Layer 8 of a small transformer language model trained on English Wikipedia (16 layers, counted from 0, width 64).
In attention head 1, each number of a token's query is one row of weights dot the token's vector x. The head spreads its attention over the tokens so far by the softmax of query dot key.

Query weights of the head. A number n stands for n times 0.015.
q0: -9 -9 -2 -12 10 -1 3 16 -16 -21 7 -5 -23 16 6 22 12 19 10 15 9 28 -6 0 4 3 6 -5 -3 13 -19 15 -2 -17 11 -7 -15 2 8 -7 -1 24 17 8 -1 13 2 -11 13 -9 -1 7 -11 -5 -44 14 -11 10 -16 3 -11 -10 -15 -16
q1: 1 -11 -11 18 -12 -1 14 8 16 -30 3 13 13 -10 -8 11 27 20 -9 5 17 23 -13 1 -3 -18 11 -5 14 14 -9 15 -21 -8 4 4 -4 -3 -30 7 -1 13 13 14 18 -26 -45 17 5 -8 14 -5 -13 -4 -15 3 -17 -13 -13 46 15 -23 -17 -8
q2: 2 -30 3 2 9 6 18 0 21 -10 -9 -15 -7 -10 -14 8 -4 14 -1 5 10 1 -4 -2 9 -20 11 7 1 10 0 3 -11 8 -6 1 -18 0 3 11 -13 19 21 0 0 -1 -12 0 3 -1 -12 -12 -32 9 -1 0 -7 -8 -1 -4 35 5 -12 -1
q3: 16 2 7 -18 -6 26 0 1 -21 9 4 16 -24 -4 16 11 -16 17 8 -7 -1 -4 -5 17 14 20 12 2 -13 5 -5 4 -2 -20 1 11 -17 4 11 19 -10 -2 -23 5 -17 -3 -1 -3 -25 -15 -13 4 -14 8 4 7 -3 19 -8 -11 -33 8 19 24
q4: -23 -4 -13 -20 -13 -18 -4 11 -1 -10 -4 31 5 -9 11 15 -12 13 3 -14 29 -1 13 4 -5 -4 -5 -2 4 18 5 9 -5 -31 -9 13 -2 -3 33 24 -5 -10 -14 18 1 -24 14 2 -14 -14 22 -19 20 -1 13 16 14 10 -28 -6 7 -10 2 -1
q5: 18 -1 11 -16 -10 13 2 -12 12 11 0 -30 -28 9 -9 25 3 -12 8 2 -3 -7 1 -2 10 14 0 24 -3 -7 -18 -2 -33 35 3 -15 -12 16 -16 -10 -12 17 8 -25 5 60 -21 20 3 14 -14 1 6 -7 2 -20 -7 21 29 -24 -19 11 -17 30
q6: 23 -19 -25 11 19 -1 22 0 -21 18 10 -13 6 -3 -22 -12 20 11 -2 9 10 -24 -16 3 1 1 -4 -5 15 9 -26 -26 2 4 5 0 -34 29 11 -22 20 20 24 -12 -8 -15 9 4 7 25 -2 17 -30 1 -11 -20 -18 5 -5 14 6 13 3 -37
q7: 16 -43 1 -2 -12 22 -7 -12 21 -23 23 -11 -31 -10 -12 14 21 -12 0 13 -17 -25 24 -13 22 -18 -13 22 19 5 54 18 -2 19 26 -16 2 -7 -59 -30 13 -15 12 -45 10 29 -22 27 13 27 -31 -12 9 3 0 -27 21 13 10 -48 6 -42 18 24
q8: 2 -20 14 20 -5 -11 11 3 20 11 16 17 -12 1 -19 22 25 -6 5 7 18 -6 -4 0 10 16 -31 -19 20 14 9 28 -14 5 -17 -15 -27 30 -23 -25 -5 19 18 -24 -4 28 -20 2 -23 -13 -14 -32 17 -2 -11 -2 0 -6 22 -13 5 -29 5 7
q9: 5 4 -8 -4 -44 -8 9 -20 19 -37 -5 -12 31 5 -12 -28 -34 21 35 13 -10 2 -39 1 -22 10 4 12 16 -29 37 41 -25 43 -10 26 47 -5 46 -13 -15 -15 -33 -13 -13 -25 15 -16 36 -25 -29 37 -28 10 22 19 -15 38 30 -9 -8 5 32 7
q10: 9 -9 -43 -16 -32 -26 18 -1 -13 13 9 -11 19 13 29 17 -11 12 23 -5 -16 -5 -2 11 28 28 -1 -1 11 -28 29 8 -16 -19 -32 -5 21 7 -15 -20 21 10 -27 4 -2 29 15 -28 28 -4 59 13 14 3 -23 -19 -59 25 42 -14 -8 -16 0 -5
q11: -77 -5 19 -6 16 -31 5 29 45 19 -1 32 4 -14 30 19 19 -23 20 25 26 -31 39 -20 9 18 7 -40 20 -16 9 8 -2 17 9 14 16 -53 -37 18 -20 -24 -1 14 -29 -7 -19 -8 -23 3 14 -29 33 -46 10 -9 10 -16 -11 -28 40 3 13 10
q12: 38 -3 19 3 -16 -23 -3 -14 -7 6 -58 6 21 41 -12 5 6 -20 3 17 -20 -7 4 44 18 16 -9 -26 -19 7 -6 -12 8 -32 10 41 30 -38 11 14 -10 -15 8 -16 -18 -4 4 -15 -4 -2 -24 33 -8 -35 24 19 8 -9 -13 5 15 47 16 -37
q13: 8 17 1 -8 -18 3 15 -34 11 80 -33 0 -25 11 4 -19 23 -10 2 18 -8 -18 -12 7 32 18 -20 -63 -22 23 -13 -14 2 -18 -49 40 15 25 -4 -32 -11 45 0 27 0 0 -5 -15 -18 28 -19 -5 -3 6 4 -33 -1 5 13 56 10 24 5 -5
q14: -14 68 8 -4 9 0 7 6 37 -11 36 26 0 -10 13 2 43 -37 18 -40 -14 7 12 -35 -2 53 -22 4 -53 -48 32 -36 -15 -20 34 56 -43 19 -46 37 -17 1 -21 -5 -37 11 -28 39 12 20 -6 -5 30 -13 -10 -12 7 -31 28 -27 13 20 -20 -31
q15: 8 -25 2 19 50 -17 15 23 -2 21 -42 21 20 13 10 -10 -1 0 4 -12 -15 14 -2 -27 0 -8 4 -5 1 14 -38 26 -53 10 36 -9 -48 -41 9 5 -22 24 18 -21 22 19 -21 32 -20 -7 55 -6 3 37 -64 -4 -19 -13 17 1 -45 -37 25 42
q16: -16 -4 14 -1 -7 4 -16 11 -28 5 11 8 10 -18 10 19 -9 -23 -14 20 -2 7 2 10 -6 -23 9 0 20 10 -31 -24 14 -30 0 29 20 19 28 -9 24 -18 -9 -2 5 -13 -31 27 -10 20 4 -6 4 43 -18 8 10 -1 -5 5 -39 -13 16 -13
q17: 17 5 -7 18 10 -12 1 3 22 -6 7 -6 4 -13 -7 8 -6 -6 -23 9 -13 3 22 -8 15 -6 4 -4 20 4 -23 -6 -17 -5 -17 -5 1 6 4 3 6 3 18 -26 5 -1 11 4 -14 1 -9 -14 -14 -4 -21 7 9 36 -7 5 -13 10 9 -3
q18: -10 9 -3 11 -14 37 -14 6 3 3 8 -9 4 -25 -16 -25 1 -17 -7 0 2 -5 -10 7 -2 13 -17 -9 8 22 10 28 5 -14 12 -15 -3 15 4 -12 -19 -19 -2 -6 9 -3 13 11 -3 31 7 -4 0 18 6 -9 2 7 -7 13 -6 -17 -5 -26
q19: 25 10 -4 2 6 21 -9 0 11 14 -3 -4 -4 11 -18 -2 19 1 1 4 2 -14 -4 -23 0 1 13 8 8 -16 10 11 -11 0 21 -4 -8 -2 -26 -5 -12 15 35 -11 5 17 -17 7 11 24 -29 -2 -26 -5 -25 -5 -1 -5 16 -13 -9 3 -14 -23
q20: 15 3 22 2 -8 19 11 -11 -20 8 2 17 -18 -13 11 -16 -10 4 -7 -14 2 -6 4 -17 16 5 -15 6 -2 -10 18 -10 16 7 0 16 9 -33 -15 15 -2 17 3 4 4 5 6 3 -11 -11 -6 1 -3 1 -6 13 2 5 -6 1 -1 33 11 3
q21: 38 33 24 11 -8 -8 6 10 -6 -12 8 -4 0 -16 -12 18 -6 -16 8 28 4 -15 1 6 11 -1 -8 -18 -3 19 -17 29 -10 -3 11 -16 -17 24 -5 -10 -8 -9 11 -11 27 -12 -7 -9 -3 -4 -6 0 -35 10 -17 1 11 8 1 2 -4 -17 -37 -7
q22: -26 7 -51 -22 -3 7 15 -9 14 -10 -1 14 -2 20 -7 -12 -1 55 14 -25 -13 -1 -18 13 -16 9 -5 25 8 -20 14 -4 -10 1 -9 13 -12 13 28 -22 13 20 7 13 -6 -23 21 15 -8 14 -10 -4 -5 -38 22 24 7 -5 7 -23 2 17 22 4
q23: -52 16 -27 19 -10 23 -13 18 -22 4 -35 -62 -4 14 -2 -33 -14 -14 -31 19 16 -30 33 8 -5 23 -1 31 21 28 43 17 17 19 -5 -4 21 0 5 8 0 -51 23 -29 9 34 10 -58 -10 40 -11 18 29 31 -9 -25 -19 18 -1 10 9 18 -10 -66
q24: -3 50 -33 14 -6 25 -2 -7 -10 7 -14 -28 -21 20 -23 -27 14 -8 -18 13 -16 -12 11 20 9 -18 -5 18 2 3 20 7 22 15 38 -25 -1 -17 -15 -29 18 -19 23 -47 34 -5 -2 -7 17 45 -9 20 -43 4 -10 -42 -10 3 -6 5 -11 44 -9 4
q25: 6 -49 -35 11 42 -4 10 16 -11 43 33 17 43 3 21 29 36 -19 -2 18 -8 27 -16 -44 1 21 -33 -47 3 11 24 4 -7 -32 4 -24 10 -15 -19 -35 -6 -20 -15 -24 45 18 7 -5 8 -41 -3 17 28 -10 -3 -22 23 12 -19 -10 22 -29 -51 12
q26: -14 22 15 -38 -17 -9 6 -11 -34 0 11 -10 -36 -8 -17 -12 2 8 -5 -56 18 -4 -38 39 -37 20 -4 -14 -47 20 40 -7 12 -8 25 35 14 -49 4 17 15 -41 -25 63 4 -50 20 -60 76 4 -32 -11 20 15 63 13 -12 -16 39 14 -1 29 67 -19
q27: 22 9 -11 -26 -42 -47 9 -72 20 -46 34 -61 -46 49 33 21 -34 -17 28 1 12 -43 -7 -4 -4 -51 29 32 -57 -3 51 44 91 -4 11 49 97 -8 0 -2 -64 -72 -47 10 -49 -70 83 -44 67 5 -59 55 2 -18 32 -10 29 44 -29 -16 -22 5 68 -5
q28: 8 -24 3 9 -9 -17 2 16 8 8 -33 -3 16 -13 4 -4 8 44 34 12 17 16 23 6 34 2 -22 24 18 -43 -42 26 -5 40 -42 -29 29 -28 9 8 -28 19 -12 5 -43 1 -26 15 -37 -14 21 -6 6 -43 20 1 -2 47 -33 -31 14 11 -17 42
q29: -4 43 5 -65 -13 -1 -14 -49 -22 -33 9 21 -18 -29 -14 7 -8 1 -8 -13 -6 46 27 -8 -1 29 8 -19 -14 15 31 -25 39 -10 -11 41 -16 -34 -1 12 3 40 -2 30 -32 39 4 -4 -20 29 -14 -10 11 -24 -12 10 6 -41 24 6 17 10 11 23
q30: -16 19 24 13 -9 -23 -40 -25 -37 -18 25 -15 -3 -39 3 34 -3 18 -23 6 -7 7 -23 43 33 14 0 1 -8 -4 30 -31 20 15 9 0 -15 8 20 44 -2 -53 13 -8 -24 -33 -19 5 -9 39 -48 10 45 5 3 -16 -21 -13 -11 16 11 -1 11 -9
q31: 28 -4 -7 -9 1 -1 -15 -12 -12 -28 -2 -27 13 1 8 16 41 -14 -27 -21 31 36 10 -2 7 -43 -10 30 15 12 -12 -6 -36 -1 -6 25 32 -42 16 -1 8 -40 2 4 14 3 -4 3 9 27 23 1 18 0 -41 38 10 -17 10 3 -1 -22 -4 3

Each question shows a short text with each token's key, already scaled and adjusted for position as the last token sees it. A number n stands for n times 0.019.

Then comes the last token's vector x. A number n stands for n times 0.036.

0 " Mex": 3 -2 -4 -1 -1 -9 -5 -7 -24 -5 -2 7 8 11 -5 -2 1 2 0 -4 1 5 5 4 7 4 7 5 0 1 9 5
1 "ico": 0 -4 -6 -2 3 -9 -5 -2 -41 -2 -5 0 7 11 -4 -2 1 4 -4 -9 -1 1 6 3 11 1 6 3 -1 0 2 5
2 " and": -1 -3 1 -3 -6 -8 -4 2 -40 -3 -2 9 9 9 -5 -5 1 2 1 -9 -3 4 9 5 6 2 9 3 5 -2 -3 11
3 " is": -1 -2 -1 -1 -2 -9 0 13 -60 -2 -2 2 7 -1 -2 0 0 0 1 -5 -5 2 6 3 11 3 8 3 3 -5 -6 9
4 " one of the": -1 3 -1 0 0 -9 1 2 -52 -6 -3 3 9 -2 -9 -5 -1 0 1 -7 -4 4 4 4 5 2 7 4 5 -7 -3 8
x: 9 12 -28 2 3 4 -26 -5 -3 -8 -53 -47 38 -25 69 -23 -13 5 10 -14 -26 11 16 0 -28 8 31 64 -25 0 11 4 -20 1 8 -14 43 9 1 27 -14 -32 18 -11 -4 -42 11 3 4 -21 -21 21 14 -13 6 16 15 16 37 -1 -2 44 -27 -29
To which token does the last token give the most attention? 3 " is"

0 " In ": 1 1 4 1 -4 -5 0 7 -50 -4 -4 1 6 2 -8 -5 1 3 -1 -4 -6 5 9 4 -1 -1 8 3 5 -6 -4 6
1 "2": 1 -2 -2 -1 3 -16 -7 14 -38 -3 2 -4 5 10 -9 -6 1 4 2 -10 1 -3 7 1 6 1 5 3 9 -4 -2 6
2 "018": -2 -3 1 0 1 -11 -6 12 -49 -5 -2 1 9 5 -7 -3 1 2 2 -11 -2 -2 6 1 13 -5 4 4 2 -3 -5 6
3 ", he": 0 -1 0 0 2 -8 -3 19 -66 1 -2 1 2 -7 -2 -1 0 0 -3 -6 -9 0 7 3 8 -3 1 1 4 -4 -6 8
4 " appeared": 0 -4 3 1 9 -13 -7 1 -47 1 -2 4 7 -1 -5 1 -1 0 -1 -12 -1 -1 5 5 4 0 2 5 4 -9 -8 10
x: -23 -20 -8 2 15 13 -14 2 -2 -28 -24 -4 18 7 22 -6 10 45 24 -30 -42 -3 -4 6 -42 24 -12 73 -40 -12 26 4 -17 -7 24 -16 24 -9 24 6 12 -28 38 25 14 -62 -2 7 42 -42 -8 5 -60 -14 20 -8 12 16 31 -15 23 45 -45 -7
To which token does the last token give the most attention? 3 ", he"

0 "ous": 3 0 0 -1 -5 -1 0 -2 -22 -3 -2 0 3 7 -5 -4 0 4 2 -3 0 3 4 2 3 1 7 1 -1 -4 -3 6
1 " and": 0 -1 0 -3 -3 -5 -2 2 -32 -1 0 3 7 5 -4 -3 0 2 -2 -5 -4 3 4 3 6 1 7 2 4 -5 -4 8
2 " for": -1 -2 0 -1 -1 -5 -1 -1 -29 -4 0 5 7 5 -5 -2 1 1 0 -6 -2 2 3 3 3 1 7 3 3 -6 -5 8
3 "e": -2 -5 -1 -1 3 -4 -3 3 -26 -3 0 3 7 4 -7 -3 0 1 1 -6 2 -1 3 1 12 2 5 2 4 -3 -4 7
4 "ign": -2 0 -3 0 0 -6 -4 -2 -21 0 -2 1 7 5 -6 -2 -2 -1 1 -5 0 0 1 3 6 -1 5 4 4 -3 -2 7
x: 10 49 -33 -26 31 -1 8 -29 14 -83 -25 -25 24 6 1 11 -4 39 -17 -23 -8 -14 19 25 0 16 25 15 -76 -10 22 -1 -6 -21 15 9 24 -12 40 -9 -2 -42 18 31 -8 -34 22 -12 -12 -26 -2 11 -23 -22 21 4 1 27 41 -22 25 30 15 -7
To which token does the last token give the most attention? 1 " and"

0 " for": 2 0 0 -2 -3 -5 0 -1 -37 -4 -2 4 9 7 -7 -3 0 2 1 -6 -2 4 4 4 2 0 9 3 3 -6 -4 8
1 " War": 1 -2 0 -2 -4 -7 -3 1 -32 -4 -1 8 3 2 -2 0 2 1 6 -6 1 5 5 2 0 2 5 4 5 1 0 7
2 "w": -2 -1 -1 1 3 -7 -4 1 -30 -3 -1 10 0 -7 -4 -2 2 0 10 -7 0 6 3 3 7 1 4 2 2 2 -4 8
3 "ick": -4 -4 -4 1 3 -4 -5 2 -25 -3 -5 6 2 1 -4 0 0 0 1 -5 4 -2 1 1 10 1 5 4 3 2 -1 5
4 "shire": -1 0 -2 -1 -1 -7 -7 3 -31 -2 -3 7 5 5 -4 -1 -2 -1 0 -7 -1 2 4 3 9 2 5 4 1 -2 2 7
x: -25 48 6 -29 21 -5 6 -7 12 -55 -34 -37 -1 -26 20 24 6 10 -6 -16 7 -7 -13 -6 -42 20 36 6 -25 -31 15 -8 -11 -3 29 -13 -16 5 29 -1 17 -48 16 19 -2 -67 -2 24 7 22 1 17 -22 -34 58 23 52 42 0 -19 25 14 -10 -6
Which token does the last token look at most, and with what share of its attention? 2 "w", with about 30%

0 "ground": 2 0 3 -2 -2 -6 -4 -1 -34 -3 -4 2 7 3 -7 -5 1 2 6 -4 -1 2 4 3 7 -3 3 3 -1 -2 -6 8
1 " in": -1 -2 1 -2 -4 -5 -1 1 -36 -4 -2 6 8 4 -5 -4 1 1 1 -3 -3 2 4 3 3 -1 8 4 2 -5 -2 9
2 " c": -1 -2 -4 -2 3 -5 -1 8 -36 -5 2 2 7 6 -3 -2 0 0 3 -4 2 -1 1 2 5 1 8 3 8 -3 -1 8
3 "rick": -2 -6 -5 -2 10 -6 0 -2 -21 -4 -3 -1 0 0 -4 -1 0 -1 -4 -7 4 -3 2 1 9 -1 4 5 2 0 2 3
4 "et": -3 0 -3 0 2 -5 -4 -3 -30 -3 -1 3 7 7 -5 -1 -2 -1 0 -6 1 2 2 4 11 1 5 4 3 -3 -2 8
x: -5 42 -14 -36 44 8 -16 -33 1 -54 -27 -28 18 -24 5 5 18 36 -26 0 -35 -9 0 -3 -39 10 17 26 -17 -13 25 -4 4 -20 45 -12 10 -4 42 -14 -46 -22 26 42 -28 -27 35 2 18 -36 -18 -4 -8 -34 17 27 43 38 3 14 27 43 3 2
Which two tokens does the last token look at most, in order? 1 " in", 0 "ground"

0 "ersonal": 2 -1 1 -1 -2 -5 -3 -8 -35 -3 -3 -1 10 5 -9 -2 0 1 5 -2 -1 6 2 4 8 -1 6 2 1 -6 -3 8
1 " inter": 3 -2 -2 0 -4 -2 -1 -4 -29 -4 1 5 4 8 -4 -4 1 1 3 -2 -1 3 2 2 5 3 8 4 3 -7 -1 8
2 "est": -1 -3 -1 -1 3 -9 -4 -6 -22 0 -1 -1 8 9 -9 -2 2 2 7 -4 4 2 6 3 6 1 3 2 4 -7 -5 11
3 " in the": -1 0 -1 1 -4 -6 -3 1 -37 -2 -3 5 9 2 -7 -4 0 -1 1 -5 -2 2 2 3 3 0 8 4 3 -8 -3 9
4 " person": 0 -2 -4 0 7 -6 -1 -2 -43 -3 -2 0 5 8 -7 3 -1 -2 -1 -1 -1 -2 3 2 9 1 4 3 2 -6 -2 6
x: 17 -2 -47 -5 -3 20 -7 10 -4 -9 -19 -6 23 -16 16 -2 4 31 -11 -28 -52 -8 52 17 -4 5 28 22 -24 -8 27 -14 -24 -52 28 5 12 -34 -6 3 25 -31 -5 29 -16 -68 -7 -17 52 -25 -22 22 -40 -1 18 23 6 41 22 24 45 30 17 -31
To which token does the last token give the most attention? 3 " in the"

0 " indust": 2 -1 0 -2 0 -5 -3 -5 -25 -5 0 2 8 6 -8 -2 0 1 3 -3 -2 4 5 4 6 1 6 4 2 -2 0 7
1 "ry": 1 -2 0 -1 -3 -6 -5 -3 -27 1 -3 0 6 7 -5 -4 1 1 1 -3 -2 1 3 3 7 -4 4 3 1 -6 -4 7
2 ".": 0 -2 1 -3 3 -3 -3 11 -41 -3 -2 2 5 8 -3 -3 0 1 0 -5 -3 -4 7 1 7 0 6 3 3 -2 -1 5
3 " F": -2 -2 -2 1 -2 -4 -2 9 -35 -5 2 8 4 -1 -3 1 0 0 3 -4 0 1 3 1 3 0 6 3 5 2 -2 4
4 "ord": 0 -3 -4 0 6 -9 -4 0 -20 0 -1 10 0 0 0 -2 -2 -1 -1 -11 3 -2 3 2 5 1 1 3 4 -2 -1 4
x: -26 37 -31 4 38 -14 -34 -28 43 -38 -3 5 -11 -38 -23 -9 2 18 17 -55 -18 -15 30 14 -30 43 39 26 -62 -22 44 -23 7 -8 -4 5 14 26 23 12 9 -56 8 32 5 -55 19 10 -20 9 -4 2 -26 -11 12 7 11 20 -5 32 28 29 9 -19
To which token does the last token give the most attention? 2 "."

0 " the": 1 -1 1 -1 -3 -5 -1 1 -34 -1 -3 2 9 1 -7 -3 0 1 2 -4 -1 3 2 2 1 0 7 3 4 -6 -2 7
1 " number of": 1 0 0 0 -4 -7 0 -1 -34 -1 -1 1 9 3 -6 -3 1 0 0 -5 -4 5 6 3 3 1 5 3 3 -9 -3 6
2 " conf": -1 -5 -2 0 0 -6 0 4 -24 -5 2 4 2 1 -5 -2 1 2 3 -5 -1 3 4 1 -2 2 5 5 -2 -2 -6 4
3 "ir": -2 -3 -2 -2 0 -7 2 -2 -24 -4 0 1 -1 -1 -5 -5 0 0 -2 -4 0 -1 7 -1 4 4 6 5 0 -8 -3 3
4 "m": -2 -1 -3 -1 2 -4 -3 3 -34 0 -1 3 0 3 -3 -2 -1 -1 3 -4 -1 -2 3 0 8 1 6 4 3 -6 -5 7
x: -32 22 -17 -27 36 6 22 1 -36 -23 -6 -59 -42 13 19 9 0 -27 -1 -26 -40 17 29 18 -26 21 29 36 -44 -34 45 -5 -6 -14 10 7 34 -6 44 -28 -18 -28 22 41 -15 -58 13 -10 35 -10 10 18 -24 -4 -15 32 18 21 -14 34 25 37 0 3
To which token does the last token give the most attention? 1 " number of"

0 " government": 2 -1 1 -1 -4 -5 -3 -2 -32 0 -4 2 8 6 -5 -2 0 1 5 -2 -4 4 5 4 5 -1 5 3 2 -4 -2 7
1 " in": 0 -2 0 -2 -4 -6 -1 -1 -31 -3 -2 7 8 3 -4 -3 1 0 1 -4 -2 4 4 4 1 1 8 4 3 -5 -1 8
2 "sp": -2 -6 -1 0 3 -3 3 6 -30 -7 -1 0 3 -1 -6 0 1 3 3 -5 1 2 5 2 4 1 7 3 2 -1 -4 5
3 "ect": -3 -7 -1 0 3 -5 -3 -7 -21 -4 -2 4 1 1 -8 -3 -1 2 4 -8 0 2 6 3 7 2 5 2 2 -4 -6 6
4 "or": -2 -2 -2 -2 1 -3 -3 -3 -28 -3 -1 2 6 9 -6 0 -1 -1 -2 -6 2 0 4 4 12 2 6 3 1 -5 -2 7
x: -32 37 -21 -26 16 -3 -24 -39 16 -16 -26 -34 24 1 18 17 5 16 -9 -3 -58 -5 9 28 -28 -1 26 13 -5 -34 29 -16 -6 -11 28 -28 -4 -40 37 -15 -27 -34 -13 45 -1 -31 11 -18 30 -15 -9 36 -19 -3 15 53 52 35 -3 40 50 13 18 -12
Which token does the last token look at most, and with what share of its attention? 1 " in", with about 40%

0 "outh": 3 -1 0 -3 -4 -5 -4 -1 -25 -2 -6 2 8 10 -7 -3 0 2 4 -5 0 3 2 2 9 -1 5 1 0 -4 2 8
1 " team": 1 -2 -2 0 0 -8 -6 -2 -38 0 -5 0 8 9 -4 1 1 -1 0 -4 -6 0 4 4 8 -4 4 2 1 -6 -2 8
2 ".": 0 -3 1 -4 7 -4 -2 15 -48 -4 -2 3 6 8 -4 -1 -1 1 -2 -7 -4 -6 8 0 9 -1 5 3 4 -1 0 5
3 " His": -1 1 0 -1 7 -7 -5 4 -52 -2 -2 2 5 -5 -6 0 0 -1 -3 -11 -4 3 3 1 7 -1 5 1 6 -7 -5 9
4 " h": -2 -3 -5 -1 3 -7 -4 3 -33 -3 1 2 2 1 -2 -2 -1 -2 0 1 2 0 2 3 6 2 7 3 9 -5 0 10
x: 2 -11 -47 17 17 30 -43 -10 -23 -25 -30 -16 -34 -20 63 -16 -1 -5 21 -12 -2 -39 19 11 -45 -3 3 28 -25 2 23 32 -14 -40 28 23 27 -7 33 16 15 -1 -5 39 -51 -13 -10 6 52 -6 -35 10 -4 -15 13 7 18 4 6 37 31 19 3 -31
To which token does the last token give the most attention? 2 "."

0 " f": 2 -1 1 0 -4 -4 1 3 -35 -4 -1 1 7 2 -6 -2 0 3 6 -1 -1 3 2 3 1 0 8 4 2 -4 -4 6
1 "av": 2 -3 -2 -1 3 -5 2 1 -20 -3 0 2 3 -3 -8 0 2 6 4 -7 3 -2 6 -2 3 4 6 4 0 -2 -3 2
2 "or": -1 -3 -6 -3 4 -6 0 -6 -24 -3 -1 1 5 9 -7 -1 2 0 0 -8 4 1 4 1 7 4 5 1 -1 -7 -2 4
3 "able": -3 -4 -2 -1 -2 -6 -5 -4 -27 -2 -2 2 7 8 -7 -5 0 0 -1 -7 -2 1 5 3 7 0 6 4 2 -5 -4 8
4 " view": -1 -3 -4 1 0 -2 0 -3 -28 -4 -3 5 5 5 -5 2 -2 -1 0 -6 0 -2 2 2 5 -1 7 4 4 -4 -1 11
x: -11 18 -28 -11 0 20 28 -27 23 -10 -25 10 13 3 10 -9 15 17 26 -26 -17 -28 41 5 -34 6 43 -23 -41 -41 35 -14 -19 3 7 -20 34 -5 18 33 4 -32 39 43 15 -63 3 -38 37 -27 -5 7 -48 -34 6 39 39 7 7 -12 1 22 16 -16
Which token does the last token look at most, and with what share of its attention? 3 "able", with about 50%

0 " arch": 3 -3 -1 -5 -4 -8 -6 -3 -45 -6 -3 2 10 10 -5 -5 0 1 6 -2 1 5 3 7 6 0 11 5 6 -6 1 13
1 "itect": 1 -3 -2 -4 0 -8 -6 2 -39 -4 -2 -1 11 12 -8 -6 2 5 7 -6 -2 2 9 7 12 -3 9 3 2 -3 -4 14
2 "ure": -3 -6 -2 -3 -5 -8 -8 0 -44 -3 -6 2 11 14 -8 -6 1 3 3 -7 -2 2 6 4 17 -2 8 4 1 -6 -5 11
3 ".": 1 -5 1 -4 4 -5 -3 18 -68 -5 -3 0 10 13 -5 -6 -1 0 0 -10 -5 -6 10 2 11 -1 9 5 5 -3 -2 7
4 " This": 1 -3 0 0 1 -11 -7 10 -69 -4 -2 7 8 -3 -8 -1 -1 -1 0 -15 -4 -3 7 2 5 -3 7 5 9 -5 -6 12
x: -1 17 -12 -5 27 7 -4 -14 0 -43 -37 -39 26 -7 64 -23 -31 2 46 9 -51 3 46 26 -30 20 11 40 -16 -29 33 8 -29 -10 21 -7 20 -29 -4 -7 5 -6 22 42 -7 -24 3 13 1 -1 11 3 -37 6 5 0 21 42 -2 2 -15 29 -35 -43
To which token does the last token give the most attention? 4 " This"

0 " see": 2 0 1 -2 7 -7 -2 -1 -32 -5 -3 2 6 4 -6 -1 0 4 3 -4 -2 -2 5 1 6 0 3 3 -2 -4 -4 8
1 " us": 0 -3 1 -1 0 -6 -3 -4 -26 -6 -1 5 4 5 -4 0 1 4 3 -5 -1 -1 3 2 8 2 6 3 1 -3 -4 7
2 ".": 0 -3 1 -3 6 -4 -2 13 -42 -4 -1 1 5 6 -2 -2 -1 1 -1 -6 -3 -5 6 1 7 0 5 3 3 -1 -1 5
3 " F": -2 -2 -2 1 0 -6 -1 11 -37 -5 2 6 5 -1 -4 1 0 0 3 -4 -1 0 3 1 3 0 7 3 6 2 -2 4
4 "el": -2 -8 -1 0 2 -6 0 -2 -17 -2 3 9 5 2 -4 1 -2 -1 -3 -7 5 -3 3 0 4 3 5 3 3 0 0 4
x: -5 11 -6 1 21 -30 -68 -58 31 -35 -9 -3 -17 -4 30 -5 20 56 26 12 -49 23 26 20 -49 50 26 18 -34 -6 55 -24 -4 -25 25 -9 -7 -32 18 -15 3 -14 -24 29 6 -66 19 4 23 -3 -23 22 19 -15 -3 -17 -7 -11 3 36 -1 6 37 -13
Which two tokens does the last token look at most, in order? 2 ".", 3 " F"

0 "c": 2 0 -1 -5 -1 -5 -3 2 -25 -2 -3 -1 4 7 -4 -6 1 5 4 -5 3 -1 2 1 9 1 8 3 -2 -4 -1 7
1 "our": 2 -3 -3 -2 -5 -4 -4 0 -27 -5 0 5 6 8 -8 -1 2 1 3 -5 1 2 4 1 10 3 7 5 2 -5 -3 6
2 "ts": -2 -4 -1 0 -3 -5 -5 5 -35 -2 -4 3 8 7 -4 0 1 1 1 -5 -2 -1 3 2 14 0 7 5 0 -6 -3 6
3 ", and": 0 -3 2 -3 1 -8 -3 8 -44 -2 -2 4 8 5 -7 -4 0 1 -3 -11 -6 1 7 4 7 0 7 3 4 -6 -5 10
4 " p": 0 -1 -5 -2 -1 -7 -4 10 -38 -5 0 5 5 3 -3 -1 -1 -2 1 -4 2 -2 0 3 4 0 8 5 5 -5 -6 11
x: 13 -4 -40 -30 16 15 -21 5 11 -9 -12 -26 -46 4 62 -45 -1 20 11 16 -23 -27 16 18 -29 11 27 35 -17 -46 60 19 -21 -32 30 27 12 23 8 -5 34 -10 16 25 -24 -32 -11 -14 9 -21 -18 -9 -34 -29 14 24 31 -2 1 24 10 39 11 -26
Which token does the last token look at most, and with what share of its attention? 3 ", and", with about 50%

0 "aces": 0 1 -1 -3 2 -4 -2 3 -25 -3 -3 -3 8 7 -5 -2 1 3 1 -6 0 0 5 1 8 -1 6 1 2 -3 1 4
1 ",": -1 0 -1 -3 -2 -5 -2 4 -26 -1 -1 1 7 6 -4 -5 0 0 -3 -4 -4 3 4 3 5 -1 7 2 4 -6 -2 8
2 " b": -1 -2 -4 -2 1 -6 -1 6 -26 -3 1 4 3 3 -1 -2 1 0 1 -2 0 1 2 1 2 2 6 4 5 -4 -2 7
3 "all": -3 -5 -3 0 -1 -3 -2 2 -17 -1 -1 2 4 -1 -4 0 0 1 2 -6 3 -1 2 -1 6 0 7 3 5 -4 -1 6
4 "c": -1 -6 -3 -2 -2 -4 -1 1 -19 -2 0 2 0 -1 -2 -3 -2 -2 1 -6 3 -1 1 0 6 1 5 4 1 -4 0 4
x: -2 29 -11 -28 13 -31 -24 4 -1 -53 4 1 -43 2 26 7 3 -19 -32 -20 -6 -33 1 13 -64 3 45 40 -7 -34 92 9 -8 -18 28 48 18 3 26 5 15 4 2 26 -21 -61 -13 4 5 -10 -31 9 -30 -9 14 26 23 25 -29 57 -1 -2 4 13
To which token does the last token give the most attention? 1 ","